Layer 8 of a small transformer language model trained on English Wikipedia (12 layers, counted from 0, width 96). Numbers have three digits each and are written without spaces.
In attention head 0, each number of a token's query is one row of weights dot the token's vector x. The head spreads its attention over the tokens so far by the softmax of query dot key.

Query weights of the head. A number n stands for (n - 500) times 0.00084.
q0: 607534612529287526555521546427354326380437532477504387441610528539426308369330171585583408645556751531529506822381502515439591296487561348501631243391589679616500449503799649425463610392517423463552553456575602427449631449598553335559398511462525476512380365554614533539693381522503571518
q1: 880241328367480450542378634701533498610680449682366435382415456456723435313469133545493691364516609426396328431671496549612495585459635605438383638602315545494678627404369648512601414605363602481502380733369435366526499654562586688461611564466507611636341387450238467320449429540594389619
q2: 654381449644510292282504692537535605553594540760202447321127239426708713486425514544539622264657368421539411482606538441723830579557651819431499590494374412359440911702385754441452801505251511379665205517447435585346591280373470436542857455973304549464651326299218283419256652577545399465
q3: 445485348559676655436383620447660566662518599434619351627430714349639502428470341431571395464457580391430603585517482386549436333292530554612562391433527567339562433356493428542401459512544620364625441443481643408392537356409334433323564792502640405506649539399443801589470636635576465224
q4: 363347531505440470415308635632522479427520569431446512652231435559443526310398468544379550598509471616742511699432380637557377535528633466675853325413442519584537518431574510470272475845431379270537364554495606673381515379664487451574619457376542560484381451426442566459545718359406744565
q5: 470383486388796512391556708430343556733399443349405599368227604680473355524568475548447485560566604283546632568560624591507360472375486505382600574547352523724444597639660678723515413625465527411208396559704359651371525516544609407458615519458691426548260389166499361585557392320515556544
q6: 508539456403544650575400458431469329346460505505665519526439493611491281642616608350522305640262459352412604404351489628453674361653401299413494599542727585694337579479574501523516413610362490508556663523450597571477470520411521528801410439520394627416558341663480642572464510203404556559
q7: 391261611578715660685731464648197386463723605505412529660496435336534475456607476607432421461688672490385508396497528386416338435493600525378422436424559346489519404794457476573564489474637528312560647403271676537468416598371539352678437480382476741434398514537607605478662343585391662302
q8: 286453576416569488646475805412457569468513568588405336430168459522481648465691412441469584459527546729351661576526511641491579419565504288489593345380312249551752688468407538705434551613394535421598506697424488708453489528435473476548627412561485510279413440385374479577728555529490414575
q9: 435624313556484659655821501417336366548546590590575365642521190547304675387668400402449372575544504831420490308537596620683618554731229289529439492250562213605381450756492409532471619664483329321337587576487357572475510425617428450598544468322506617388537725599488546404619465412326597468
q10: 478584409535384539343461530527504688359380552437695388585523322284525357524338630368422502547498558610347580197478375548439462505642466221482412245483517442548270425636475165442586401598624458485627554465494528625635535500656344556594404715711558558816472528620573703546508215445570722546
q11: 354376585439430472419449536467265324399463503457598484420423391589621451580617596344563468374598714411504392412414652255732375612576490456523458551461605474469472520212291681427559644447343572806668549552759500396485524423586712613518523406537512360608518403486292449662718634497501433484
q12: 304536482497620554545441545593547628805712644505294427587172478561616452286519427467456681398537589388424553453660489607509656681701633725306473642225311351539548755669473505576405514560407592462580415525582420544398588384636427656345778439404337198521418478185176390568450515571359330419
q13: 390686449520572375319308506335418440472517493696493571391586340452638439651682612474512216508500583556486902585689548553517675517453472602420535345402228414285538359750747464509457394532440593398504453606504671499543406347457554395392615618372588536598401407442542475470494515437738363412
q14: 526536619448505708531358559269385555366730436429443492609493399578316736541363507629568353414446605717167606570527463500604456406451612456503501441533484515488514518560400522514432568586586472339335551425547418563512454476552588803448418441503529553528500490574663536642592526585476296408
q15: 625266410519607613401692576579585520415427451538450450509307739567439491427516550470351638548443464567444621745631486160497440562294457386473545463395440615401617508401736653673560461495371541607681490289677531361474556405634734533377407462418650520671566479247457561584383583567283341622
q16: 513259588697440537476509390464676594520377453717235466353387591533725463588329400380478576325777523357634469622704532626728468433537640649406720642306571463344416554408508678312501451259364610577648318613337655593549426440481446709405543144678372505243434443300608393519567660674388524402
q17: 462254390520644428319474554508683434532559522522421797208687326404395595427511552546536638610663409227520298482638587293669679669392778484478532536475391645424523694538311644507531664381516544528622432506422539496520467464370380561377554638648400464518547368247345291492607690624632420541
q18: 644579642595525357347476611609644419474586610495362462736335301520579448401343325604564316409350634482718289470592522454473460826476571373577555509384600448554405619385419497283635629561367566556595244406405595574412405353292543412483660514568609679652652255600540573442436573530366603528
q19: 375356514613524484424512627587566480488368283532398382571371716517413471400379237586595425482554716513384463359492529720507390499488389332448390647465327637417323689562559504368538748521553349474519638545692664528326404471646651278276463481530564438478665635643667479584620559653383637447
q20: 349476733563422655409577443465515452288510430422739552695599535328601516552501558434562380603745367511451430583458644794537524368495314476466475360584621503491527225407238425565588535499490434581237520536315491581400379479650437451584438442465499447481559691750635494472364608627318476293
q21: 418423414476373393407462550735616528634508590528398495509478485554678603467489432532563536439475450424435669586421505443709369593423535610610388440463438590458232549625510612568404525442449638568374466574409469559518296288434413519401537595486457529571559565644467421370354522584444570570
q22: 463419478462468774448479457757487676672359439061635494635423652436571348582474726462617589544492522554414284617636499518624354613440346548338396502297554483491478386431448382345636617491477505735684419700532655461358575504426505529552565532524558494453746430448321334468368577472511486505
q23: 547410571517530671412528413479290315376383649408394544430649524613572691618648459539579483613629455416455612419451520545229527534471551577637413502394489762388531617576569590716423583361439498282593440433530599455606529495571433533365517612572562449499362489323433513597451481481267334519
q24: 622665514429603584574698318245514314446338368242799610570790541531365595576428904191333705691180531538426424424356477393319443514707408656672244365601776656382293094469703308247705510381523458650469602371458475725632211521545442612687564351505569525707681728656697797332428210240728449317
q25: 412322792589579357531574462475524399407417649543719417429502366342557710442316686556361422584586514542572534655456446621469683523544326649638503394405529351468601084254455518189510529520575446561318485445498452607546454521492586589413600530674468650384318310831479364637547387616515661593
q26: 497322602426488353435595517502457765648705430529394626319364546639537415505412421411554656390717551286766467731700415589518525676417392731514409694706262715475636573493253557625434587474593681374561464481461655538523497446520506711402555397404351496236237442379456236444414627493482444388
q27: 411774399819687462561525502422453220321653615646589667499472415438291477586397177277388356694462475726504632648378338578407424294506389281608376460666370489381349471469465407580538575425670525390431626512614313532649433586657714406581440636407548688695527496673688630372582437478273572559
q28: 383401460416565561634404503444532333441582700635608352525268631522456488623107238724424374501591492633450543696513550535523334316563419439691715403577403490529527526505889553609508470467599379618571378309385637451541380470517545337787309428513534468417321494501431363675430637762486426595
q29: 395629460545580610721366572373467320485578598417439306849410327505520613719636431492572361781449462522504604593406498531478589490305419328400358306582738471388459651491375416694667333568588287492325469596305269605529419528594342448616621597447671432444683362439548610156689312420405644496
q30: 422492377603483734313425422376426538593635323426574560411339563575435607522566346595583629555360548509418452421748814385402704483466363583379665341453442542571495699487536614603268575550655561554461539530332504402578512638517521444592446385528629602324369577442108421431653531504379575537
q31: 566398433504308636416418610510684146524452413507410444554577594229599533486436584433538580372409557416834334476487649389657491450375675465698509409329542575329425490585540557501595374510482711459706489475719586298569632601441566229406388606611427554725675439326473663682134542325604527532

Each question shows a short text with each token's key, already scaled and adjusted for position as the last token sees it. A number n stands for (n - 500) times 0.002.

Then comes the last token's vector x. A number n stands for (n - 500) times 0.01.

0 " in": 301381598702457290478483406648748475683671494328661370708567548611642443608453418432277608236529
1 "iti": 320370614581333331672662547684805365652512705400475315619541662504612391674468361554360780407228
2 "ative": 252281384650440376661473585654834428652467700461429390448529638617612527639483357583415837369332
3 "s": 242486454598541406620463525650887348710641602508391331500545594587577673749380437629435709444436
4 " to": 261394616459548489609593652663854354715752624390529424546532665614506572561509538564313712479397
5 " ensure": 196387548435430509567565667696792296835666702461397244427467554577474566504525560540457732503297
x: 383472577541702588196616661484542769512460549474396328448382533419505517480460420485449710530400666460215631328519688450655378662412543620416584676584323402472398568403529444619298424515231667220644552503387508490781555619521517545425371559557675542577528434524483312397260585714572381536
Which two tokens does the last token look at most, in order? 5 " ensure", 4 " to"

0 " (": 310379590712458285479483386631755472663666492338643379721569540618647445621444405437280615227538
1 "OR": 331377536613383280679655388680875499594556516472443416600564682519720389732394294606362625455473
2 ")": 181282484670414564588601367648853456492661395477340444679603564625591495683511261568394718412571
3 " |": 227468554585320394555627383481696370483643525364501501535597724642512497573428608558321680521496
4 " |": 205406532545276364614540399450635382440576568410540453555605809576645424552425653572482644542440
5 " 16": 342210447455235384736564510489667362324521619456510354541707791466750331534483513613602760587386
x: 684474619529882692297640603597545633580481428515420577383386604510443449416304408586570459794386634335456258474399561474578357565506531498314605639493639409370524528369392479586418537409444486654461210428397703370571553474297356376529425631619685601323592596423557290479344598778501453598
Which token does the last token look at most, and with what share of its attention? 4 " |", with about 70%

0 " metres": 298375595698459275475482393651747468673662496326657381711560551611649436620445408429277605230536
1 " details": 143376541570453342608517477687861336717650592344536401590464562620565567728416376521360694413329
2 " |": 197461494683367291541603475500635310583648700361520449561503717644650608549303626433311771467414
3 " Ot": 388322414454417261675693648550623525594605524387537317525501782510654404566559453450508654553287
4 "is": 291289386632296377639627593571494478539560536377448457628463717378701329731584429547325704463397
5 " Davis": 413413229598209227541537616477660548532575584456429326475652568520565313699658275687392590421264
x: 558520594422521580537447454520581699600661524379352452333559605358559224436427239393613579627424650145380505564593478436519459506496560608603391503505439494454484496442632435431416715300589739720330519655491526395441538478429355495418708766577657573477382171532335326780711529636379363540
To which token does the last token give the most attention? 2 " |"

0 ".": 300387590705450295470486400641745475676669497342654372708568546612643438614442409437283612235536
1 "1": 165487516567363397639485406466773308582517573523415351596515598569698425601382419530369759293376
2 " |": 204491592633435417513632359539733295536509568482462556537500661511525615638324570577312687511378
3 "\n": 236430485583334302566511437494863390515663617382386442600640738533591430557374456594418646506373
4 "|": 195523554645237301446549302286755330444664583323524580500470708594586502685317626653340734418487
5 " 150": 287331499591236236610548387476931400479483570437425403421317628396742379706427355664397709463538
x: 481496577589835522191746542446714676500607615566427484337485497347396581429320545202513692761412598402378429289496528331516527460501510457393545558448604474400368445437375516571344517356406672534672186432417651401714633451436424522553446774616683511571536661361529373419489573580534544410
Which token does the last token look at most, and with what share of its attention? 4 "|", with about 60%

0 ")": 303380593709452286473485394642753475665665489342654375719569545615648441620450403434285610231536
1 " |": 196469597643302328539576370511696361545617590363580509558522714624602538629345579495271688461390
2 " |": 189389554593274305598492375440656364431551617416544450555559820589692447598407611567471660512395
3 " 2": 250299383472261361624507428473726332325506564491430360576682816546804413536524481607579699485325
4 ".": 315271483504376427648658352556715289421392535582413411674544750380692447613485386582633696545372
5 "16": 274432444469356394657607401458697285314274571538392352400536667373585419630464351564639638473393
x: 528299383554673472340361497589641745438610454422427517283502617527346760519423486533686540751544474376501319252397584496527262638487564528471603484556534432349411483312517661674292226452443391545556281549461633519658674586527425315432529572615727587469673705467254392514350591726567473468
Which token does the last token look at most, and with what share of its attention? 1 " |", with about 50%

0 " as": 298373597709459293479485409648750471684675499334649372711561545609641448617454414437281608229526
1 " a": 285389720577383400573518574754808340696755619236538381560527670597552508533426485542268758377321
2 " teacher": 313251586456450407712548640776871558670622563446415411556556680462632505550513298609341735450277
3 " for": 263381557514566541697487657734872392697755634327521336549613680554590561550482477553360704460311
4 " a": 378392723552456485641533722800778377749667659297521312508615750571559506502411558607341780446315
5 " br": 408361668562449496591644648771735403641511625348474243657561644489630445574570454528330692405292
x: 454439795598828612356621763420480548507383701413538542408373653399580476468613278326605528490535512325311414332507642574522215470570528354525625598516498287620328440699353465537426719530176564729589407558453548384576685489415356563505406686589604346375526497409483353532564553564517418462
To which token does the last token give the most attention? 4 " a"

0 " are": 294381594700461289474482410646752463681671494331648373709560540613642442617443412431279605234531
1 " television": 331342561485342374603540470690918406645611666447485387457541544540631481667408369527307643364358
2 " drama": 321309445533414369534601496680830381645667641536330478458603581620533574633443455594369585341439
3 "s": 161352405479482419554493624707790338661742619484389398455574568624593590631344481615404732417372
4 " CS": 405286412567376250534704493740763535636537569600430377503712650625627543679611403551402598474345
5 "I": 311397307485382574490732389651771456490607517525276408493609373529502550684468352622355596395377
x: 274430392542467572375383724664613774491535381462486664448749242535707552490291404562509578646562519329514465409633542337624408768459554431336680680490324381312367368630512694607337413412373445538651426592479679465509395510471715468305484775366615540471517404336427441618619447519342508468
To which token does the last token give the most attention? 0 " are"

0 " Oz": 307370584707448277472486395643747488667669488337651374716572551611647433625457403435279603225536
1 "olin": 366328366480299279652602472830722481635547529368400394414490523529582501726510272606286771412290
2 " |": 303499402692302304513509441496656363550671652401575468462568675638517671562355573522258635500374
3 " 40": 355284356352319354717545517488702456498520573547474307481618755480693474507470489644457817549330
4 ".": 402397498530469390657651440571713282534453624534508383676542735402631525591417444617502726568316
5 "1": 251465433447465402634474426416700232391310568604395334468578734441664425613378465618562720424307
x: 548299444665563568415506517485680669441527391329459582315442523459507552417500514494599620774528431372461292261499439564573371590448748505503584515550434520359319579388483670700373419613471444598614141500427502526672661509554497321371332440582886566508638587542270354376399633772639387402
Which two tokens does the last token look at most, in order? 2 " |", 0 " Oz"

0 " New": 308368589710445280477483393637752487661669493334657375710567549615646433617451414440282608227529
1 " Zealand": 283271463587307281711681475728895522598498573528401423527466567476674424785406290554372633401325
2 " |": 296446485649373300564557399541675331586689644412504492510577643729494641550361579561317670535443
3 " 1": 303315394496300381680501418459739321474688541553456336547653685631723550526479543599459765439375
4 ":": 302322602466458410667692322528725300450604530462530518664503682494585454616455558529365668441387
5 "46": 255276553392376444766623418572733335454331618494281388637672730442684350609478342637618721568387
x: 551290378582890557291519562615716531676481393431434520273373543614501610552465354631564506810425544312276249504397545498449257643484584666504425541521549397516368624447296565432425686565390509611539303351576565375561641568542399359450326607619694585352568608517349344580437537690600541453
To which token does the last token give the most attention? 2 " |"

0 "\n": 297385596715448278466481386625752473667672490328653387720568554616645440620442419430274610230535
1 "|": 204509559699200375480550335333777353492645552396523533549439679584620531657304525550331769390395
2 " 400": 284347434534347135630539437487931458523411462517481392497348668431760331640487344614413723457483
3 " metres": 291358524580459130572551309663841243522550479375517602531333643468598460781518394525363515451458
4 " details": 164281459596443223595466374596902340584618528370474560550380653607603559790540328488375575499408
5 " |": 212443488682343233522580440449686289506653641372504519494477759640656594565375606427307698495446
x: 390410438553579656203509636593601716452482330454391536450340480479741408623485423510583697549341540444232540307720528455664456635559518608519399477489410433444431477538502366571677643421379634770562218382434690466489402535426269534651417637667623351485593302514434368515273685646590405633
To which token does the last token give the most attention? 1 "|"

0 "ém": 291379589712439281477478387637734492671662493333648379713561560613660438641447404423282609230529
1 "ique": 183385470623313282613567452679781467625597575402347437587490673503666569764486340541330713290364
2 "s": 161470324608373368540361481528787446593702581483365385425556556587570684793453364561355674356473
3 ")": 243400547593361356550565497541810418601765604522469404621558575574625633712507431527210715432506
4 " in": 213453640443410416646583565632773357647761553245565445530512705552450611577548598464208736529424
5 " 1923": 374420667474393375725696588680894357709582594402533396528560620529579432614424478626243826478338
x: 530387567561803413316601734455690628527494494431334504369306500302584509434437450500519593644453786222323398443624511436748577595476592468328363634536454526391299627577337695642355464411247614517597384553461634432725507646485374555548535747435613414404505485561335369426442586659517489274
Which token does the last token look at most, and with what share of its attention? 4 " in", with about 50%

0 ".": 300387590705450295470486400641745475676669497342654372708568546612643438614442409437283612235536
1 "7": 197494536514357365667548420504760339574461581467410334576474563565667407621437419576309749298377
2 " |": 244487593640445415529625374521744275514481591483482553529525658515502611655327573567313666519339
3 "\n": 250428476580343304572507448501859385522659618385390443594647738535585428560365466593412650509366
4 "|": 195522556653243308448546304284751332457661582327528577504465704595587502695309629645333737417486
5 " 300": 277357464522285237609543407468930437487380566418486422422344641423745368664462378649341699441466
x: 509571530666735538203714504423732636523505676491398482312438492319468562468379522224503764772430600409376449268531500359509491511485516486362550522466547528367330441464362488602291594330451607540705162408402587362637561489473524508600445765575715497585498685399550318506460662548576581436
Which token does the last token look at most, and with what share of its attention? 4 "|", with about 70%

0 "=": 292386587699438310478488388634738478686664489340648385700555536611646452633421418414269601243537
1 "=": 203400409578260558692631341589751426723574569400350423536480480539627579873147431414161641492436
2 " Early": 220407482542302360732517503616749407672510591393521338397357628506639554613325467477264721455486
3 " life": 366368450621383429637510526592910397659520585560443375489449581508599453593337312617364790453401
4 " =": 343386570595483432609541479571743287700723571344391442474473602628650506728235491412175697491456
5 "=": 218360372521368597840563454557696406716488631479245365494469503563634591835082448368133736512490
x: 454395556441588586331646802502630524572435318516444607487290688497614341585584419498548766460200536394309516237635516393600327672515552538345457736543487573436244519515423413783471593454352681616527464401482552428596499507560309538457427612501699482574664532386336404472307546483515330740
Which two tokens does the last token look at most, in order? 5 "=", 1 "="

0 ":": 295384597708451281473477382632754475663666489330661387709569556623649432622443412431273598224544
1 "27": 232377568513281312728647421562791438585516656376454362663551650559691393576462365548316773367368
2 ":": 225428589587476404566625319564770317515578562369555548569555688606532460664405484499251694402466
3 "55": 239346511491447467686569433577788361511314624478400439502651709530650387643434366616506813444457
4 ".": 240400435574477502600608460634740339572394713446432518524636687542569468639467432610454735535473
5 "4": 205478410493508450598511475471726311452226635562386364435645664534568337636374413657444741347402
x: 523311444702498650350515549536605699455507426357378605350393563386397528327436532492681699747513482403378392256494439525580366607373815465481479522608480503311261679441441547655273356589461614721597297561383431573663594556562466349344436459588817493530734598430272378528459563647595479465
Which token does the last token look at most, and with what share of its attention? 2 ":", with about 50%

0 " produced": 296382600697458287473481405647752477678675490329653381709565543608644439611448412434278607229532
1 " in": 220432652529437431611555559715815356697745561243589422572535670569479609533445508537249727452404
2 " association": 277392522504441393755598613740921492795532717558449293556585623489636438696479385638405757483244
3 " with": 177443560523530563553579603700785374750748659316453427496538692630520590512463593602342698434350
4 " and": 277455551469420496574647647708689430733561674387474267548508673480605571515528572658349650512250
5 " dist": 237401649450403489584589649718705469606549696454503291531454622558638555687515477536461786548233
x: 499636704410617679370607678454339681375268550487555498303385464400546548412711398437563507359460689405368637261601568408486274700544364557564572554551448477503312467673466554682226578635176556652610317345254449535489573518481446537478462542634619709505572538483534306543463544769525373495
To which token does the last token give the most attention? 3 " with"

0 " |": 302380587711447279469479385624738478659661495344667380707570554618647442615439426435289601233536
1 " 83": 277271430495332351684566419516738465532475489494512324566578677533770381612414407602378770516312
2 "92": 351294448496458344677713411560671325465401522469451545653484645303582428695487425609470741501294
3 " (": 380360456673542372619535363498744221472537562370418576580665658582513506672382455605471722518412
4 "OR": 374296476604514370733626382656844471549484530537397456600665741540731340691377306701542607507445
5 ")": 239242436668485576571560388649782423421618403457384511623691609629586430676553294613498686513566
x: 238368469466514657265415790542585692635588256614590497286485682572697494543338510573475659673482474269475465431635698493545422589380706616536496534693400439196488615619305632515407499536362657712422389560351483349407400455310494290297463639642455432414527593420414536420533424545597610581
Which token does the last token look at most, and with what share of its attention? 0 " |", with about 90%

0 " achieve": 295374589694457294485487407652748474684666501322641367704547542611640446623446414429286613231521
1 " this": 312407603621417405580588624786849273773696573354448282572457552575564597511487453556296710339381
2 ".": 292513498650409392600691632710797309715649666460395382589468596509499503522389394577343785513442
3 "\n\n": 272460586645468369507555472649734337697677533331522436699501581580531507579417501482246728380416
4 "Br": 291569629556392339587657540625660383705642453287427346550321523539570438725473448533215824458361
5 "uck": 233371589463364353662570686652639466646488498348433489544341625364588340733569393601251812356213
x: 540635366822629404432541587647671588528364651497654641317387423455496429376596311273648571418298566383270506268481510540517609531301512527398406486400448397390510458505479818498404585598250771656448336589551456594513569329535366661289549644501827596445478593502477393538445470610646425492
Which token does the last token look at most, and with what share of its attention? 3 "\n\n", with about 40%

0 ",": 302376587705451287472482398639748477670670496344650371705574549607648440614451416440278607229529
1 " he": 316379637530347420573576603753720276795717552325464340509516546509496526536425476576251655435275
2 " under": 259415577490477568567516669577758332719709618324548430495540625498451635518420485577385802485242
3 "to": 313491553603455438552556602569701260653647676327606301455397730536594601601324600633500749390377
4 "ok": 227342540610463384549421626721712290679601674455448292463468639541644653586426471604432796446380
5 " promotion": 251471484477412431588626648701866465739606762364495361478488501536510654656543437460431609468200
x: 577456476496690601292463724490570655482389599292478336426577467511728622539616358371573751553508730377346730328802534580495363590523435546528539603451254589466295512539446446683369556334277684244482408382440441319520349506322615524529587668509560465461518497519309420550386624705519410571
To which token does the last token give the most attention? 2 " under"

0 " Em": 302374581713446286474486395636746487671665494335658367711569552614650428626457414436283604221523
1 "met": 168303548549392210712530468658698477710444499278412354558454672506679457702386352589374840357290
2 "t": 322307489663328328633470599704677416520618671234404420525382655494698627824471339545262788397293
3 " had": 258431617503496484570491724632782252754829644175464342494456541572504577540391458572289701420233
4 " grow": 231362622453488369589504618605718195721672669408480403428396559517560611643278507508317744421356
5 "n": 291302597593453349565498606568636138636569730413342357366422612483582661662333504471298723451450
x: 502408512586704740283616701466630599350346409476444590465341645493548633482464419569582572452251499519321563305524412529549480552451692489413447416380408463481341481532539605664613594436298665355436411312305657541686684508364268765357606603590690449555470543621373280516405587731499282686
To which token does the last token give the most attention? 4 " grow"

0 " Die": 306373583710449285474482399637754478669671492334643377706566547607645438626451404438284608219536
1 "men": 215266395558387409707522499764764505696609485476328400442551602566686498868403251626338797442312
2 "'": 357427529544373441588456529645772267655702689409343321488560509571555668628343348531271662407311
3 "s": 314408462532436445643365586581856347608598524606421266383536544454603639660397431582402642433449
4 " Land": 489267450567336268637519600705796553539533584632388403499472658616651596713607307548465799437275
5 " from": 354262488568416427655538567622790415631758568325552371487470579567465599566406408488219653540351
x: 413633488566516478299670707543521765438367402542576531414490524451662336544553235489585661440315546479226620400586555385496601634368372568335665564384240416377308577650502822509489579437315593500569398409468499364617506396545285548739474732500604369498539476369567517671307561698460466660
To which token does the last token give the most attention? 0 " Die"

0 " Detroit": 309376592701451276481488400640752483670670493328661371711570546613647432616449405434286613230528
1 ",": 280390498677392293625567493655784412623639651414449368569585675540602495563443407522263722380404
2 " at": 292365689440471457662555549614748404686727587252617367519590714656503442580454495569304705609321
3 " age": 290246574521387321663618550750711344658552584366660390540464721566563460662425457476421862600292
4 " 17": 401336551628489318596590516530630237533514633411542289553532618681578466626335544516489847562301
5 ",": 389333519646665369682634547648656236632463618460460358556520684548585447587416555523446804588296
x: 342542492577563544381484728637517650470443328614616553413305634662629511380376364535558799590295578369338280365529478499600425414262655495410549619507255491417359540660461647627393550398372535583535206466399447650748476578551268653678458516441560394538618565630223439446628490637669432535
Which two tokens does the last token look at most, in order? 2 " at", 4 " 17"

0 " in": 301381598702457290478483406648748475683671494328661370708567548611642443608453418432277608236529
1 " road": 296401641400382322603590508773808413637509622343582337552564650590613419595583431562268759385293
2 " races": 278512475401473308445644558713752343571542579364556364574468609654455480508446436537330687401212
3 " and": 341395477428670327653611647740682278656580619325432372554467620572484688454469636505271766538313
4 " walk": 340366652325460371555513499808734211664667657415439327476529557655459527571477518617386687470300
5 "ing": 309360461403471462565448716679573202570556642376437347490428594522537546515400565445224675463217
x: 529490580575442542400450804559523733516491372312476523473430497510579521398547299521612670454393493557223595272619479542576602704274711467386425372450383623578529476478608704670599790346271547493303281388362585516667561329319468533352458562565667405401366522533399503498346768555621469689
Which token does the last token look at most, and with what share of its attention? 5 "ing", with about 40%

0 " Ac": 300374586710450277479481392635744488672662487329660370716565550617650437630451410425279607226526
1 "ad": 215373527656380316639551471660685464584604535240461407647391693575762499701427395519299878331296
2 "ém": 313353491710333338598564440659620501590596550454385456681452709522718495830481306511371734412254
3 "ique": 267418372634364360563524467577639462540571585438267377538543690503601659731544388598435688256378
4 "s": 225472286586415389502371487498745478542685573527362339444566540586533720768503379599402677324495
5 ")": 279390527576386364542577497520791427580774579545477373642564567574603653690525432553225736417513
x: 357313544559595564196579749447556724408554256491205621340423542463786443615513545489609654583374593378362540378714631491545467624375575669500427647509391436365453471598279598594555527468279793673598424576393669271515419421482471473486563633671590460539380271513464453374377485572473381541
To which token does the last token give the most attention? 0 " Ac"

0 " (": 310379590712458285479483386631755472663666492338643379721569540618647445621444405437280615227538
1 "=": 333338439598311539683638286604752379650673570375355476623516471600613607782188405504241647466442
2 "OR": 315405500575345301729624414690812504570524512511370368510536727507710375714375263579429602510500
3 ")": 182320429665414608613602430669825476509601403503302409608627574584623481683488247515436698430585
4 " |": 206503525622348442574622456510667375508634521381464489514567713615519492565398582515355717534516
5 " Dave": 348299389475302306644550586522637536531661455516396417414653753442606354533621466515522590445389
x: 508484586533594752499607467612614515595315595485453325501488468619546237290459512485536482670378610316225552311443524352634513455338327606400532703565325486277645531384540501473548640475316680671564436654601509343475507375505559322375461674523540544446414517569592134571589701679686341719
Which token does the last token look at most, and with what share of its attention? 5 " Dave", with about 50%

0 "d": 302378597708449286475476403643753474667675493327647377705559554609650440613453407435285610227527
1 " in": 256425652524406424628562548691827362699740544255606394582518657541474605529446491534248721451395
2 " road": 367398612374392333631623534757805430666473645428566303538556691552593404578589447589277775427272
3 " races": 291500457414468309436669574740762353583539597377544354573485622642453472492449431547336693423208
4 " and": 341396478428644320636625643771679259667586628324428362540472629577467672456467632531283763563291
5 " walk": 343362658316445365539518499814731195654680659407442337460519551640448537581476520617386675476293
x: 610659573374602615235621737610565606332438584539416533492502443593555514408479436353610634508377652384186493232674538446588521620366707678550583600652416525505353535608487613574366536645105558446407378428371562484457530336465409466454266638547723327379359534579567356416442626679649443512
To which token does the last token give the most attention? 1 " in"

0 " |": 302380587711447279469479385624738478659661495344667380707570554618647442615439426435289601233536
1 " |": 211403580628316321572547342503698382510559596411565440595558729619626480625340570562388664428377
2 " 2": 255308376482274355624517409496736337378524541502423325596662771564758420530490454624567720435335
3 ":": 287312565516462402619690321532723263387500520470496480637494715477563437619424493517476650389386
4 "15": 259292489453343410729660355574714272392321588453278368491609712386608418574449371638620699464428
5 ":": 312381497543519433589640346561720244371389584409466550432597726549454436679446460522455619393450
x: 569284350532630709337522688657573579442465336413547400434265637620634594579361319488517688671489436239458480224368489554553271587454622461530534396587418389326393557678439668557487506382538516755400389421712487420692482691444366479432527678545516404415578729600298420492360574793540466478
Which token does the last token look at most, and with what share of its attention? 1 " |", with about 60%

0 " moved": 296380601698456297485482410644743470691680493319663371700559543615645438616445417423278605235521
1 " into": 248394545552455503641545646660823344784710606305570347519512623518502548502439480581311744509328
2 " film": 382410520535359383552574544721814449749638675535493365519621685548620464606414447557338704430364
3 " production": 313387506472502457552528620741770376731621625473404374493572576652546551542374466567354727362343
4 " in": 289356587517528444649653634779771341740777590272539370571585704618452631467454577529287786491442
5 " the": 384360582595482458677632667755820422781601614409533350512557640535617492526376498522272877498330
x: 356535711524699475199560842528579729531417358518477537493336515391657387438526371556596594665462752394229579255580424445755554541530466473432509508333449509440372567604325623593323492448268597623662323582445408480636585510496470576661300706414593435538538434468308379552385606613531458371
To which token does the last token give the most attention? 5 " the"

0 " |": 302380587711447279469479385624738478659661495344667380707570554618647442615439426435289601233536
1 " Peter": 363319430578279272657577427592741508629507462513448361467704723467651399696485340641328548373440
2 " Rad": 515301361591379360557454558546692642591570521432475201498558793531674401823724378614536644412114
3 "ford": 453355527455284304640690592593637574457481477468475386595419460406560464880532400618225665284295
4 " David": 550419269511352419515507446391621432585697440512378369421643572512343554652546438665309571319334
5 " Jones": 452515342480247345595468532370617410642704530547578233411622503351434561734407442682282651316331
x: 491507550534693469472562563412616546334590505419218543531633733458757138437497395297583468551420626289473454345466450575353661612459661538492348665450359584350488567585525578588417440384449673634525440650536639411568610178376491506465753582528679512495347277567382360531430629776395286585
Which token does the last token look at most, and with what share of its attention? 0 " |", with about 90%

0 " on": 299378592704452288479484406648750474681676498325661370702563548613640442610448415432281610233527
1 " his": 308427599575340398550523564756768319783636590332550305508525545540565510529351439559207691381311
2 " bus": 320294560407384363694558684783774453750525568426406254486485702508636465642492446585357685475227
3 "h": 411283516560431335513513628774656262649615619373409348468462631480606622633439393639205719393294
4 " experience": 342392420426435459557476683742804277746737704477444362452508520475497640555407439632318679516218
5 "s": 223462453498522387561455608685748225765662637542420243411564604580553702601305525565397713443392
x: 327435595585508686242579741533503628242491409403396531485530540495602407392476414617464689441420560542290594239690542642556447497481697676456453676469193590562379498529408504750499460472375594461649373298395538418572555462442453562347629583553719426512492414535276431312377737682567367743
Which token does the last token look at most, and with what share of its attention? 5 "s", with about 40%

0 " government": 293372592699451297475487407653757483686675495334652373704565544610646442622452410430283602232529
1 " conf": 314470717559342476558623564630727325662717674304516300527466615605601541693489461479349743377391
2 "err": 223374588540410415721714665537584360572499614458413250530452620466556468736528536403470778319403
3 "ed": 211522401573487524624536757568676315593649635252493298341360567493530515673475586509386767398313
4 " upon": 227505437637408548621639734623753275800752695288418303392451575488454635573464518520309736435361
5 " him": 296467445618371417627684717746798239880703634532385153439554595490485526564370395637385740363360
x: 434449689579799604401574720424547672420416457559323434500367516444557384397574392511650562516359614419228581331669524627568528522479610513461378746432300639491451433443417410716221417378447621469628457396523554466646690475534398378337557747609603401644382370632377344523376481775683384310
To which token does the last token give the most attention? 4 " upon"

0 " 21": 306369592704449283476487390635750473662668489334669377711569551614650435617448419434288613232525
1 ",": 281360516679415326638617478661758355617598577432488353592527704469639456559431428515336756366397
2 " 1943": 377305598483416442702574459578881298643525636460470409499674558547534389644373295723413757498344
3 ",": 309406475604605400661546547661735305637546656404462460434650676563511443619463569632374751468429
4 " in": 321411623445569517691535584680812346675660601239620424466654740656457481583472574619379695510381
5 " Detroit": 484410465476448306673703704728797582650515617453609320485579634580610276617504339611421740578262
x: 468483487602559444444481673632575589590422498339463459465516403398580420344457355377672546545274859273350554552535534336757597478321534509376425693406468590387395553666431649581260574449305702594493369605542383359508370519532320581527470804481644546387239547509349418514622565847558568510
To which token does the last token give the most attention? 0 " 21"